Layer 4 of a small transformer language model trained on English Wikipedia (8 layers, counted from 0, width 64).
A neuron's activation on a vector x is SiLU(gate . x) times (in . x), where the dot is the dot product.

Input weights of the MLP neurons that the questions are about. A number n stands for n times 0.0095.
n3 gate: 26 -12 9 -30 -18 5 -42 6 -26 -12 -31 -16 -16 21 -47 -17 -2 -24 -17 17 35 -16 49 -35 8 53 -28 -12 1 -49 -10 7 10 -19 2 49 18 51 -16 -54 31 -1 -8 31 -12 32 24 26 -46 2 -47 -20 -8 7 -8 -31 25 -40 2 6 3 -31 13 34
n10 gate: 32 -12 11 53 48 9 -7 -10 32 -9 -25 10 28 -6 5 -6 -27 -10 2 28 -59 -16 32 47 -1 -7 14 55 5 11 22 -15 9 -6 15 -18 -4 -14 0 0 -23 47 21 -46 9 45 16 19 -17 22 -13 4 -51 -2 17 -31 16 -6 12 11 -43 -62 -27 0
n11 gate: 37 -5 -11 -34 -27 -43 13 29 -4 19 -13 35 -30 13 -6 23 -19 -41 5 -28 5 20 7 -1 -8 26 3 -20 -34 -15 43 -37 -1 36 12 -15 -29 40 -12 5 24 19 18 -18 -50 -28 -44 -38 -5 14 -27 -7 36 22 -29 -28 6 -16 -20 -3 -13 -13 9 23
n12 gate: 32 39 16 -46 -48 -20 -37 2 -67 -20 13 -20 -29 -69 -36 27 35 -15 4 26 9 5 -1 -12 -15 12 -30 -25 33 -28 -51 -10 -25 55 -6 17 -12 5 30 -39 34 -1 -3 10 2 -9 26 11 27 20 -13 9 4 -7 7 -13 31 9 -10 -5 -79 -17 33 -22
n41 gate: 22 11 43 -12 0 23 -44 12 -25 -59 25 9 5 -5 -4 20 -29 25 31 -49 -10 20 40 12 -25 -23 16 -57 36 29 40 -1 14 23 32 -11 -4 -4 -2 -9 -26 1 30 2 -4 49 -23 -37 0 43 4 15 4 22 47 -16 22 -57 -13 -9 8 7 -24 4
n42 gate: 28 42 52 -37 -10 36 -26 19 16 -11 41 23 -59 -9 7 21 13 13 -4 7 20 -6 6 2 24 23 27 38 -17 -26 29 -10 1 13 3 21 4 27 10 14 -15 30 12 2 -9 28 55 24 -43 35 -7 -41 2 11 -18 17 26 -34 2 -27 9 6 5 -4
n46 gate: 45 33 -37 -38 9 -50 22 -8 10 -15 27 -17 -34 -13 8 61 35 -7 -13 8 -2 -3 47 -43 28 10 8 -40 34 -1 -4 1 8 24 30 -44 -18 -5 16 -14 16 -23 -1 -18 11 -48 -11 24 19 -28 -11 -17 1 -31 -9 -10 -12 -5 13 -20 -21 -19 -10 -14
n47 gate: -13 -9 27 14 22 -15 -28 0 -40 -5 0 -24 14 -27 5 -6 14 -8 -7 -7 -13 36 29 -24 34 20 -11 -26 24 -3 0 -22 -1 8 -18 3 -7 0 6 59 25 -13 13 15 -46 -16 2 -31 -36 1 19 -24 18 35 -33 -37 -2 -4 -40 -45 -40 -2 -8 11
n61 gate: 16 15 -7 4 5 -10 43 -21 -26 26 -7 -14 2 13 -27 32 32 -16 41 34 -3 23 -4 -42 30 15 -14 46 -13 -28 -10 17 -24 11 -4 -15 -12 12 -38 -24 36 20 13 13 20 12 57 -49 -7 5 26 -21 -48 -8 55 31 -8 -2 -19 0 -40 45 -22 8
n71 gate: 10 54 30 30 -8 30 24 12 36 9 49 -21 -10 19 52 2 17 -33 32 17 24 13 24 1 7 0 18 -24 16 3 55 -14 5 -47 6 -22 -20 32 -18 8 29 -35 -10 15 2 3 -24 16 8 -38 -18 -11 -31 30 8 -4 -1 -26 -12 22 3 -47 -28 52
n74 gate: 4 -31 -22 12 -2 -21 -52 -8 -30 -5 11 12 18 48 16 5 -17 -12 38 -13 -13 10 -10 32 9 -2 -26 -48 -20 21 15 -6 -9 -9 -12 27 10 -17 -18 15 -13 16 1 41 -14 -8 -10 29 2 19 -6 16 27 8 12 14 -49 6 -18 -27 -16 4 -10 -7
n78 gate: 43 25 39 -41 43 34 60 -11 13 -73 4 -3 25 -19 36 -4 7 8 19 -19 -5 12 5 -28 -10 3 1 8 19 -2 -4 -14 7 36 -12 12 5 22 7 -6 59 41 34 41 -12 2 19 -7 -67 -2 41 1 4 25 -22 -17 -31 21 47 -19 -47 -5 -18 -2
n81 gate: 17 -38 23 -15 -16 16 -13 -20 -28 5 -21 -15 -9 25 5 36 -55 22 3 8 29 -28 29 -14 24 -9 3 14 45 14 35 -17 1 18 -14 15 18 45 -10 -30 -4 0 -58 0 -17 27 -27 -42 -37 -8 -23 16 35 30 35 35 24 48 -22 10 9 46 17 -11
n86 gate: 3 12 14 38 32 -19 -20 15 20 25 27 -39 -54 -33 -26 6 16 -8 -14 26 -2 27 31 13 26 -26 -4 -8 23 -14 -20 -29 -8 15 15 -5 5 -23 39 2 7 -30 -58 -15 21 12 0 -8 1 25 -37 17 12 0 52 12 6 -37 -19 -2 15 15 48 -19
n91 gate: -18 17 17 -9 -31 -54 -37 -56 -10 -23 34 36 8 -38 17 -17 -19 -7 46 -17 23 80 11 38 -60 43 -44 -40 -18 -8 8 -2 35 -18 19 8 36 14 -1 -2 -16 38 10 -5 14 8 18 -32 0 -9 0 5 18 -23 10 -2 -20 -41 -32 6 -75 12 -58 -1
n92 gate: -31 15 11 35 55 6 -19 -5 -9 -26 -53 6 8 22 -7 -31 -7 7 -3 27 -2 25 32 -40 4 58 29 -3 -29 -1 -25 8 -13 -36 3 -8 -36 -10 -25 -31 13 4 -14 12 -44 -26 25 -15 7 9 -19 -26 38 -4 2 -31 0 13 18 21 8 -4 -6 3
n93 gate: 46 -3 12 22 -15 -33 -20 -20 -51 28 -24 -9 -3 19 -21 -10 30 40 36 -58 -32 -11 -2 -10 5 25 10 10 -47 -8 10 35 -7 3 -20 55 3 -24 38 14 -23 -3 -43 19 -20 9 2 -5 -15 -6 19 -33 8 6 0 -5 -24 9 36 22 -28 13 -35 11
n96 gate: 23 6 6 -33 15 -32 -10 -16 42 -10 4 4 3 5 17 11 -4 34 -5 1 -8 -38 -4 -6 22 24 17 -52 2 -57 37 6 18 19 -20 -23 12 10 -3 -24 -2 -7 -16 28 6 7 -42 -18 -14 16 -15 52 54 -2 43 -14 21 -5 35 23 -6 -18 -16 -20
n102 gate: -4 20 -12 13 -36 40 0 29 35 10 -20 -37 46 -12 29 -18 47 5 6 -17 4 12 26 -8 -30 -9 5 -3 -9 -11 19 -34 1 19 36 17 -9 36 41 68 -19 -34 -26 -39 -25 13 -74 43 9 14 -23 -31 22 4 27 -28 0 -30 31 15 -61 -79 -39 3
n104 gate: 9 -11 -25 24 -36 -1 10 20 -4 -20 14 12 -5 -34 31 17 -32 -9 14 13 -18 -6 -69 -3 62 12 17 48 -23 -4 5 -8 -12 2 -37 19 16 44 48 -3 29 -30 63 12 -2 7 2 55 11 -18 23 19 -10 5 -16 -46 -30 -1 -50 -29 -10 17 -1 -7
n109 gate: -15 -19 -10 -14 -4 18 29 16 5 -2 46 -14 -40 10 40 -17 -17 7 4 -23 6 11 23 40 29 -44 28 49 -38 -17 -16 25 -5 -22 -36 14 -31 -15 -26 -50 10 2 4 5 7 60 8 22 5 11 30 -4 -18 27 -18 -35 -6 1 -37 -19 -12 8 1 -31
n115 gate: 77 -9 -8 24 -5 -22 -4 3 -26 -23 -10 -14 -6 -4 43 5 -9 -3 -2 -1 24 -18 0 25 -20 -52 -38 -16 26 17 -11 -12 20 30 -25 11 -33 21 17 1 -13 -6 25 -33 27 23 -37 23 -32 -22 -12 7 4 10 25 -13 -4 8 0 19 -18 -45 33 13
n118 gate: 20 15 -2 -15 40 -1 -20 4 2 3 9 -11 31 12 18 4 14 30 64 -6 6 33 -31 -9 26 -36 23 -18 -9 -8 16 10 0 14 25 7 6 -20 -5 34 20 -35 -17 -22 17 16 -1 2 26 34 -37 -24 -1 5 23 5 16 1 55 -15 -27 -40 -34 5
n3 in: 47 14 -22 -8 -20 44 -15 41 -2 12 10 -33 -55 -1 14 -14 26 -29 -52 -28 0 -21 -8 3 3 -50 -7 9 -4 -12 10 23 0 49 8 -10 45 -32 -2 35 -7 45 1 24 -22 -15 13 6 34 40 -27 40 23 -12 8 -3 6 -17 -42 -53 24 39 3 2
n10 in: 3 -17 -6 -18 21 -31 -26 -10 28 8 19 -2 29 -8 44 -22 -2 -24 -7 -35 -21 -24 18 95 -3 -5 21 22 -13 13 41 25 0 21 -28 -15 0 23 16 12 -7 -42 13 10 -17 45 -18 27 -8 -11 20 13 -2 9 -16 -71 -9 15 -5 19 -14 -28 3 -9
n11 in: 21 48 5 -47 -17 10 34 7 -18 -18 -3 27 -1 9 -53 -1 -1 44 -27 6 -12 8 -9 -1 1 51 -29 -1 -47 -20 -5 -28 -13 2 -20 34 -9 -4 0 -4 31 9 -38 27 -18 -13 47 -66 -44 13 -41 13 21 0 38 20 -16 20 -36 23 -14 -10 0 -52
n12 in: 23 -17 6 -19 -30 -24 -11 1 -73 -12 3 4 39 12 1 -61 -6 -9 24 14 47 -5 -12 1 9 -3 -13 -17 -10 -14 25 16 -22 -20 29 8 32 41 -3 -20 -6 -26 17 17 34 -17 24 48 26 6 1 25 -6 -26 -79 50 31 9 1 -27 -21 12 -35 1
n41 in: 16 30 35 0 -32 12 4 35 -6 28 -9 -49 -9 -46 -19 -11 35 50 -43 -4 -27 12 17 -4 -22 -1 41 9 18 -33 44 0 26 10 -13 -18 15 9 -43 -10 14 -7 -1 2 -3 -4 3 22 6 41 -1 -42 -14 -8 7 17 -22 -46 18 -12 57 -53 9 39
n42 in: 0 27 9 -32 -1 -20 -13 -44 3 -12 -31 -38 18 21 13 -21 -21 5 34 19 -4 32 30 0 -32 -12 32 -25 -5 -2 -30 -8 20 -74 5 39 -3 17 -49 -27 -26 22 9 -42 23 37 -20 28 -3 23 -16 5 -1 2 -22 -10 8 18 7 33 11 50 -7 -18
n46 in: 10 1 -27 -10 -26 32 -31 -13 0 12 4 0 -31 -26 -27 10 -51 -44 14 16 -39 -13 40 16 2 -60 -29 -7 -53 6 -48 7 13 -10 -16 -16 -7 34 -21 -14 14 7 -3 28 -9 0 -33 25 25 -10 -32 -32 -29 15 -12 28 -5 17 18 -13 29 4 -41 -31
n47 in: 19 -27 5 52 25 2 -31 24 46 33 7 -77 30 28 -1 -1 -55 3 5 30 -20 -8 37 0 11 -8 -2 17 11 -28 -20 -26 -23 15 47 -6 19 -2 1 5 -6 -37 8 -1 -7 60 9 -4 7 42 -9 26 -22 -13 26 14 5 36 18 24 -10 4 0 -6
n61 in: 24 -3 10 19 32 3 39 10 -43 -32 -57 18 -63 -19 11 46 34 -2 -3 -14 24 2 26 2 12 29 27 7 18 16 17 42 -64 -9 -45 11 0 -41 28 13 -24 -70 -6 39 3 -8 49 48 -5 -20 40 -35 -2 19 19 34 -2 -17 16 -24 4 2 -26 26
n71 in: -45 15 7 1 18 30 12 3 16 53 39 -22 23 53 8 0 15 10 67 -11 24 -5 -12 31 -40 -30 -27 -45 -9 28 39 2 1 -32 10 -14 -32 7 -22 6 -30 -1 15 -16 18 3 -24 -7 12 2 -17 8 3 22 4 -22 -10 4 1 2 -12 -41 -30 39
n74 in: 29 12 -1 19 -1 -43 -27 -36 -11 -8 -34 6 27 5 8 -4 59 -39 -16 -9 -20 2 33 10 -18 -5 12 -8 6 -6 -63 -17 34 -8 -2 -28 -21 -11 13 5 28 -51 11 -46 -13 -24 -32 22 -34 -12 4 22 -12 12 15 0 3 6 -4 28 -36 -12 0 -9
n78 in: -27 -3 -43 -28 51 6 -11 33 38 17 10 18 -12 15 -18 -2 -22 -9 -4 58 6 36 -9 -12 54 -35 -14 12 -16 -11 -36 -42 59 46 -6 3 -33 21 10 26 -18 20 0 -20 15 22 -15 0 -8 -56 22 -27 0 22 8 -22 41 -2 32 19 -17 8 12 24
n81 in: -29 -2 -11 6 59 -22 -10 22 1 -3 18 -13 -23 -4 21 -19 11 -19 1 9 22 13 -64 41 17 -9 28 34 -31 -7 -16 5 12 -18 50 10 18 -19 -40 -13 -27 19 -16 -13 18 57 12 -48 19 -9 8 23 12 -27 26 34 -15 -17 -44 19 29 13 -5 12
n86 in: 3 -33 -5 23 -5 -5 -9 31 13 26 15 -26 -26 13 -30 30 21 -4 -29 -3 -17 11 -37 -21 16 14 40 -26 7 -5 -3 -11 20 7 12 6 3 1 52 32 -11 -13 -46 -26 1 3 29 12 37 -17 2 -12 -4 -49 14 -3 5 4 18 -46 50 -7 33 -37
n91 in: -3 -12 -7 23 -38 7 -18 17 27 33 0 1 -34 19 8 17 -38 -34 -11 33 -46 1 -24 4 -7 39 0 -7 46 -21 -18 26 40 26 -14 53 14 -16 36 31 51 3 9 -2 -12 17 37 10 0 -10 -53 -44 -14 -31 -41 3 54 -14 -7 40 3 54 -16 -23
n92 in: -13 15 -33 22 -1 -3 -44 18 -30 8 -3 -16 4 -18 -11 -17 -14 -7 -42 4 24 15 -1 -14 25 57 10 28 -3 34 -49 0 -17 18 6 -8 7 -3 14 19 -38 -24 -12 14 -16 -22 4 36 14 11 -41 -42 48 -33 -23 49 -42 -25 -20 -2 9 -24 -31 17
n93 in: 15 -26 -7 -1 30 -9 1 -5 19 3 5 13 7 24 -3 -32 7 -7 13 -17 23 37 -2 -45 0 -19 5 29 -10 -8 3 -29 -19 -32 33 -2 7 -29 -43 1 -20 19 -13 -20 -18 7 -17 -2 -33 -24 -6 -11 2 -39 8 -4 -9 -13 20 -32 -33 67 27 -16
n96 in: -23 20 -50 37 -36 17 -4 14 41 29 25 -19 -54 28 -14 -27 -37 24 32 26 21 1 10 8 17 12 -42 -12 -11 1 29 -37 -18 72 -11 8 -2 2 -7 17 -24 7 29 13 18 16 15 -4 -4 12 -30 -8 -11 9 -25 -24 -9 2 27 2 -4 -8 -35 -10
n102 in: -9 -36 36 -7 -17 -48 25 15 -43 34 2 -28 -28 1 12 44 36 -8 24 6 -12 -26 -12 8 15 43 -33 -11 -14 -50 -24 34 33 -39 -17 -16 -6 -25 -38 4 -24 5 -18 3 -2 -20 2 32 -43 10 -20 52 -14 5 -42 -8 38 6 20 -10 -15 8 -14 -2
n104 in: 7 -38 -8 -33 27 -18 14 13 -36 -63 -11 -11 11 -4 21 8 -24 -10 -16 17 -18 15 5 -12 -22 71 66 -14 3 2 -14 21 -12 18 -25 50 -17 -13 51 -19 -6 -21 53 8 -25 -1 -59 35 16 -2 53 21 26 11 9 15 33 -23 -27 43 -63 -28 -1 2
n109 in: 8 -6 2 -54 3 -7 28 -13 13 -8 -4 5 45 -12 -32 28 17 -19 -22 -12 -34 33 22 32 16 -50 5 -6 35 -17 13 2 -29 24 13 21 -12 -29 -20 43 29 -24 -10 5 -6 17 -4 -17 -37 70 43 -4 -8 49 15 25 24 -11 -59 23 -48 -26 32 1
n115 in: -29 -19 -2 -24 -47 25 -9 -5 -15 24 36 -1 23 13 30 -23 -6 -8 19 -2 -11 38 -32 3 -8 -15 -27 23 -16 -23 0 -6 7 18 26 57 65 -25 2 -10 8 -35 8 -34 -31 13 9 -26 7 23 4 18 -16 -33 -13 -6 32 -27 14 17 -30 3 -10 -13
n118 in: 17 31 -19 6 -11 -4 -48 4 17 -5 -26 59 -16 -31 -12 0 45 49 -3 -53 28 -20 36 14 -52 -18 -14 -16 19 -22 -12 -11 -3 -40 3 -3 -25 -17 -24 17 -2 -28 7 -20 5 0 22 6 -30 -12 37 -53 -41 36 -26 11 -25 -14 43 18 29 10 -3 -34

Each question shows a token from some text and the vector x that enters the MLP there. A number n stands for n times 0.025.

" contact": -5 -4 23 -42 49 9 -3 -9 5 7 -7 -1 19 59 -3 -6 36 11 14 19 12 -14 -36 -11 -15 -11 6 -6 -20 1 -29 1 -6 2 -61 16 25 -19 5 -12 -21 -21 12 -10 44 1 -11 -20 -9 26 15 6 14 -27 -30 6 -15 -38 5 8 33 -10 30 -12
Which neuron fires most, and how strongly? n46, at about 0.48

"-": 20 -12 29 -24 -20 23 19 -23 28 -9 -8 -42 -27 17 -14 -15 -32 33 -2 22 33 1 5 10 3 -1 -20 -5 17 8 10 -6 28 -30 23 -19 7 -9 -8 19 -11 -7 24 -12 -43 38 -4 19 -22 -22 22 49 1 -13 -52 6 -18 -20 11 -14 -39 0 4 5
The neuron with the highest activation: n42

"ced": 58 -3 9 -32 16 -40 0 -13 2 -23 -9 -26 21 8 -12 -46 41 5 -22 5 6 -26 -32 15 -12 10 -2 5 -6 -5 -35 29 -7 18 9 9 3 -41 6 0 5 -15 13 -18 24 -17 5 -21 15 7 11 -15 21 -27 -19 20 14 -35 24 22 24 25 25 -43
The neuron with the highest activation: n12

" the": 14 -16 7 -46 20 12 8 -13 14 8 -14 -11 -25 28 6 1 4 0 -11 -7 9 40 -17 -22 3 -1 -10 -9 -2 16 1 -12 -3 -17 -11 -20 -19 -23 -6 52 -20 -33 30 -34 -20 36 -21 3 -12 9 0 5 4 -19 -42 5 12 -13 21 -8 84 24 -5 -26
The two highest activations, in order: n42, n118

" Inter": 12 21 -17 -3 -6 13 17 -10 4 4 -6 -10 -40 10 -37 25 11 12 29 -4 -20 -27 -31 4 -61 17 -2 -40 10 10 -36 -5 28 -9 1 10 30 -2 0 28 -15 16 -3 -33 -12 12 -15 -32 17 -19 -13 -7 6 -6 -41 -19 10 -26 29 -26 29 -9 10 -4
Which neuron fires most, and how strongly? n109, at about 0.52

"k": -1 19 0 -19 -28 14 -14 -32 9 16 -7 17 -15 25 -2 -18 28 -10 -13 16 -11 -7 -16 42 -33 -12 -36 8 2 -2 -27 25 -14 -5 -9 13 -22 -53 -14 0 -2 -13 5 7 32 -26 5 19 20 -18 12 -7 21 -46 -4 8 -16 0 -24 2 67 -22 18 -36
Which neuron fires most, and how strongly? n104, at about 0.45

"|": 22 -16 -3 -33 -14 8 20 -17 18 -6 -18 -44 -44 41 5 -6 -11 33 8 22 47 22 -6 31 2 2 -11 12 -5 2 -28 -17 34 -17 22 -13 -24 13 -19 -6 -14 -16 26 -28 -32 39 11 -6 -17 8 2 31 19 -3 -48 23 -10 -12 5 -23 -4 3 33 8
The three highest activations, in order: n42, n81, n115

";": 15 -15 15 -25 11 2 8 -33 -1 1 -48 -23 -31 -5 -42 -10 6 -9 -22 -4 28 38 -15 -2 25 -14 -18 -13 10 5 -14 28 -5 13 28 -15 18 4 5 28 -6 -58 39 6 -6 28 6 11 -2 -6 12 3 24 8 -27 -20 17 3 1 -2 8 -28 24 19
The three highest activations, in order: n12, n3, n47

"ias": 14 -38 -20 -16 -9 -9 1 -42 9 40 -2 -2 -10 -12 2 -5 -13 9 6 10 48 -26 -15 11 -20 -21 6 5 -14 30 -13 10 -20 2 1 31 -8 -44 19 44 -32 -27 -7 20 26 -51 -24 -18 -23 2 12 23 17 -10 -12 6 10 23 -21 -11 44 1 26 -31
The neuron with the highest activation: n41

" also": 7 6 51 -5 -2 10 -2 -27 21 13 -9 -23 -5 51 -6 -11 13 29 11 4 23 10 -30 -8 -9 2 -23 -4 1 35 15 -22 -2 11 -14 3 26 -6 -19 10 14 -49 14 -26 -33 37 39 -6 -24 -1 11 46 11 -3 -4 2 4 -38 -17 1 13 -11 1 -45
The neuron with the highest activation: n46

"B": 36 1 4 -41 18 7 -3 -28 17 1 -33 -5 -1 22 -10 -5 38 12 -5 -35 14 -6 -48 28 -43 29 -24 27 -25 6 7 28 -7 -31 -30 -18 5 -32 -4 37 -6 -12 -2 -27 -11 8 9 -7 36 4 -3 9 -8 -5 -9 -2 -8 -10 -14 2 38 -18 -3 -37
The three highest activations, in order: n78, n118, n47

"s": 14 16 -3 -53 -7 -20 -17 -24 8 4 1 -18 -8 31 -4 -9 9 -21 -9 6 -7 -4 -25 -15 12 -22 -23 13 -12 -13 -23 15 -23 -1 -11 17 -3 -17 -4 31 -31 -68 -2 3 30 -13 -8 -5 25 5 22 27 21 -22 -6 10 -2 -5 7 8 31 -23 -20 -17
Which neuron fires most, and how strongly? n46, at about 0.32

" section": 40 -27 1 -8 23 6 -21 -36 5 9 -37 8 25 65 -23 -2 35 21 13 6 -17 -22 -37 6 -15 2 -12 15 -12 12 -6 6 -4 20 -32 1 30 -50 -13 6 -2 -35 0 -29 -3 8 -1 3 14 13 -18 -8 12 -48 -15 -11 1 -25 -12 -1 37 -36 7 -4
Which neuron fires most, and how strongly? n74, at about 0.68

" |": 17 -32 -15 -48 -3 -2 8 -30 -5 -14 -33 -3 -16 5 -35 -8 17 15 -6 26 26 27 -16 8 24 -1 -15 -4 4 -17 -9 -10 -2 -13 -6 -27 5 19 -16 29 -13 -65 24 -3 2 -3 12 -2 5 -4 5 21 21 15 -50 -3 8 -12 3 -19 -21 -25 17 10
The neuron with the highest activation: n12

" but": 10 2 56 -16 -1 12 29 -45 14 -4 19 -23 8 17 2 36 9 0 -23 -5 26 11 -26 -5 20 -3 -10 5 22 16 4 -8 -4 -14 12 -15 21 -37 4 7 -29 -57 9 -11 2 16 20 -28 -5 0 -4 28 36 -4 -27 -3 4 -21 -20 -1 26 -23 21 3
The neuron with the highest activation: n86

" Mal": -35 8 2 -60 -7 8 6 -7 12 9 13 1 -16 -22 -26 -17 35 0 9 -41 3 -20 -22 24 -78 25 -16 -5 -4 35 -39 4 16 -24 -10 2 -5 -1 -14 38 4 7 -7 12 -2 -20 -17 -12 14 -7 -15 2 6 9 -37 -9 2 9 -8 5 0 -29 12 -11
The two highest activations, in order: n102, n11

"y": -12 -27 6 -11 -4 11 28 12 1 28 -15 9 -18 5 -6 -7 -7 7 -8 4 -14 -20 -26 26 -3 5 -9 1 -8 44 -26 15 -12 -34 -12 14 -19 -35 -21 -10 -30 -55 -2 -15 31 10 -20 -21 -5 -29 30 6 11 -34 -3 2 -15 19 -13 11 54 -10 -11 5
The neuron with the highest activation: n3

"07": 12 -32 1 -21 31 -12 14 -24 -2 12 -19 -20 24 -4 -16 1 -4 18 -2 -3 2 -9 -5 36 -15 20 -25 1 -34 -2 -44 3 11 15 -24 -13 13 4 -23 40 -11 -17 20 4 7 -8 32 -31 61 -6 11 -3 -8 -14 -25 12 7 -24 -40 22 58 -13 -14 -17
The neuron with the highest activation: n93

"ive": 5 1 -8 -29 -4 25 5 -29 -10 17 6 7 -8 18 -15 -20 1 1 0 10 1 -39 -3 17 12 1 -8 -2 -7 42 -31 20 -31 5 28 -4 12 -19 1 5 -30 -39 0 -40 23 13 4 4 -25 -18 7 -38 1 -51 -13 -6 8 -20 9 -11 75 -3 0 -32
Which neuron fires most, and how strongly? n104, at about 0.54

"th": 1 1 -7 -18 26 -12 -25 -9 13 3 -2 2 -28 15 -26 -21 4 12 32 23 20 -7 -36 11 -44 16 -48 18 -21 47 10 28 -7 -8 -11 -19 -27 -26 23 -2 -8 11 3 -3 10 15 -11 -4 6 -7 43 18 4 6 -19 -7 0 -9 -16 -28 68 9 4 -32
Which neuron fires most, and how strongly? n47, at about 0.42

"ted": 11 28 1 -32 16 4 -17 -25 5 26 -12 -8 -2 51 -13 -24 0 9 -21 -8 -6 -8 -40 39 23 8 -27 -7 -9 28 -19 2 -8 15 17 4 -1 -40 19 8 -36 -37 13 -29 38 20 5 -4 29 -8 15 -18 3 -35 -14 8 10 -23 -13 -7 15 5 9 -39
The neuron with the highest activation: n86

" Seattle": 20 3 14 -14 2 26 28 -9 -7 47 -49 29 -11 31 -8 3 5 9 18 -1 -2 30 -17 -6 -30 26 -20 13 14 3 -33 18 13 -16 17 30 14 -9 -10 26 -18 -49 -7 -2 -16 13 22 -13 4 14 31 -18 3 -31 -10 1 10 -31 -1 -32 34 12 -4 -15
The neuron with the highest activation: n61

" 1998": -11 -28 -7 -30 18 7 34 -17 3 16 -7 -18 -16 38 0 10 -13 17 -14 10 27 46 17 9 -47 8 -30 -11 -26 11 -13 25 16 -3 6 -15 18 -28 2 -13 9 -35 10 -14 -36 7 47 -39 21 -7 24 26 -9 4 -22 30 16 -24 10 0 2 8 3 -3
The two highest activations, in order: n61, n91

" in": 34 -3 15 -50 8 19 25 -10 17 -12 -10 -15 -38 -6 -27 -2 -3 27 0 -25 -23 -4 -19 -26 30 -37 -33 -22 21 -1 -19 -14 22 -7 11 -7 23 19 3 17 -41 -44 -3 -17 -13 -8 2 2 9 2 26 1 23 -22 -28 16 -7 -13 -15 7 1 18 -1 -3
The three highest activations, in order: n46, n86, n10

" 2003": 7 -24 1 -33 16 10 26 -36 4 15 -23 -15 -21 30 15 4 -2 15 14 5 37 52 2 8 -38 16 -30 -8 -34 9 -15 22 14 0 19 -12 20 -21 -2 -6 1 -41 16 -14 -25 25 36 -40 20 -6 25 33 7 -10 -14 14 6 -18 9 -14 28 -3 5 -7
Which neuron fires most, and how strongly? n61, at about 0.47

" is": 22 3 12 -3 8 6 20 -37 22 13 14 -3 -48 54 0 -21 -6 40 9 11 17 9 -4 -2 16 -30 2 -38 10 22 7 -4 -7 -15 -9 1 22 -2 -18 22 -19 -48 18 -28 -5 29 28 -2 27 14 7 7 18 16 -12 -6 14 -46 -6 21 21 -30 21 -11
The neuron with the highest activation: n71

" pop": -38 -16 -1 -61 -9 -6 18 -34 3 10 18 22 -54 26 -1 0 14 -18 7 16 27 -26 -32 15 -36 11 -7 16 -5 12 -8 14 36 10 13 -3 26 -8 -4 37 7 -18 7 3 18 -8 0 3 3 -4 -15 -9 6 -35 -19 4 3 -29 -8 9 47 -41 -10 -59
The neuron with the highest activation: n91

" local": -2 19 -7 -48 40 -13 1 -11 -1 13 -19 7 -13 32 -1 -11 -4 23 21 16 4 -10 -12 -7 -20 6 19 -17 16 -6 -21 0 23 14 27 17 18 -24 17 30 -13 -50 13 -19 -5 3 -18 4 -7 19 3 -1 -9 -25 -41 23 5 -4 -22 -4 72 -5 10 -39
The three highest activations, in order: n118, n86, n42

"nt": 19 8 -22 -8 35 -22 -18 7 6 36 -9 -2 -4 -3 -24 -1 10 23 -1 -7 36 -12 -51 4 -18 10 -14 -2 -23 19 0 0 -23 -1 27 31 26 -68 21 -2 -15 -45 6 -20 15 -44 -20 8 23 -22 -1 7 3 -4 -34 1 5 -18 -7 12 22 -5 4 -26
The three highest activations, in order: n118, n86, n93

",": 25 -14 32 -25 9 -11 22 -32 1 -8 -18 -8 -28 16 -17 -13 -4 30 -1 6 27 23 -20 -9 21 -1 -46 9 10 -9 -22 -2 -16 -9 12 -8 17 -28 -11 15 -25 -67 44 -15 -4 24 14 10 3 22 -6 8 17 -5 -6 12 2 -5 11 -15 1 -10 19 -17
The neuron with the highest activation: n12

" Music": 6 -20 -22 -53 34 2 11 -11 -3 37 0 12 10 57 -15 0 7 -10 22 11 10 -4 -29 -3 -21 15 -3 20 -23 30 -22 -4 -14 -30 -17 6 22 -25 -2 -10 -28 -43 5 23 -7 -28 22 9 21 -13 16 -16 12 -12 -19 8 -6 -25 -9 3 43 -42 4 -25
The neuron with the highest activation: n92

" determine": 15 -1 40 0 21 13 6 -22 -3 12 3 1 4 16 -17 14 14 31 -19 36 -6 -23 -15 -28 -7 -8 0 -22 4 -10 -4 32 -5 17 -3 11 56 -32 -17 2 -8 -34 11 -33 7 19 -5 -35 -6 23 21 -6 17 -13 -47 -11 24 -47 5 10 17 5 27 15
The neuron with the highest activation: n41

" be": 47 -2 34 -22 -5 20 10 -39 11 10 5 2 -29 35 -20 -3 -5 41 29 -23 29 -2 -7 -4 -12 -38 15 -25 -2 29 18 3 -4 -1 -3 0 31 25 -25 44 -2 -41 5 -20 3 20 18 -16 5 12 39 0 29 -10 -17 -11 -17 -38 -19 3 -13 -16 23 -5
The two highest activations, in order: n41, n118

":": -33 -21 7 1 5 11 -2 -28 11 29 -25 -1 -12 11 -19 -10 -4 14 19 3 23 6 -26 -20 29 -25 -14 -20 5 20 4 8 20 -18 -27 -27 0 1 6 1 -56 -43 35 18 -12 -10 5 14 20 -3 3 8 -15 -16 -16 4 6 -7 25 12 53 -1 28 -6
The three highest activations, in order: n11, n109, n3

"On": 16 -2 9 -68 19 29 27 -10 6 14 -9 -11 -14 28 -7 5 12 30 7 -9 5 -25 -1 4 -2 5 14 -9 10 11 -30 -16 56 14 5 5 32 14 -8 -35 -36 3 20 -49 16 35 -11 -11 -12 -2 24 12 23 -15 -40 26 21 -1 13 -2 37 4 8 27
The three highest activations, in order: n42, n81, n78

" place": 4 -14 7 -20 -5 12 15 -37 21 8 9 7 -5 19 -30 -22 11 17 -9 22 30 -3 -16 9 23 -2 6 -15 -30 35 -21 28 4 38 3 22 -4 -28 -12 -14 -5 -56 -18 -1 -19 -17 17 8 16 27 3 -4 18 -24 -7 10 -28 -43 -18 11 23 -13 -30 20
The neuron with the highest activation: n92

" Ve": -1 -2 -16 -15 -17 10 32 -29 0 1 31 -2 -34 32 4 25 45 20 -31 0 -27 -25 -8 -1 -78 5 -6 -4 14 36 -3 10 19 7 3 24 37 -18 -19 17 3 -1 -27 -16 -27 1 -3 -13 29 -5 -2 -5 -5 16 -29 2 19 6 1 -6 -4 -22 36 -8
The three highest activations, in order: n47, n92, n78

" Alexander": -14 -5 -18 -22 21 17 6 -7 14 18 -19 1 0 -15 -10 -28 20 3 3 -3 2 -2 -37 24 -32 3 -1 3 -2 50 -44 -6 -5 -19 -12 36 11 -33 -14 19 -35 -38 2 9 16 -10 -12 -13 0 2 34 29 0 -4 -9 13 -21 12 -24 -12 64 -11 9 0
Which neuron fires most, and how strongly? n91, at about 0.45

" play": 6 -28 11 -21 -14 5 5 -36 5 18 23 -1 -9 42 -30 -6 1 0 -43 12 22 -15 -9 7 -15 33 -14 -1 -15 -11 -38 12 33 13 -16 4 7 -51 -18 9 -1 -41 -9 -18 22 19 7 -29 26 4 24 -22 -11 -35 -32 -8 -2 -17 -8 25 -23 -37 33 -10
The neuron with the highest activation: n109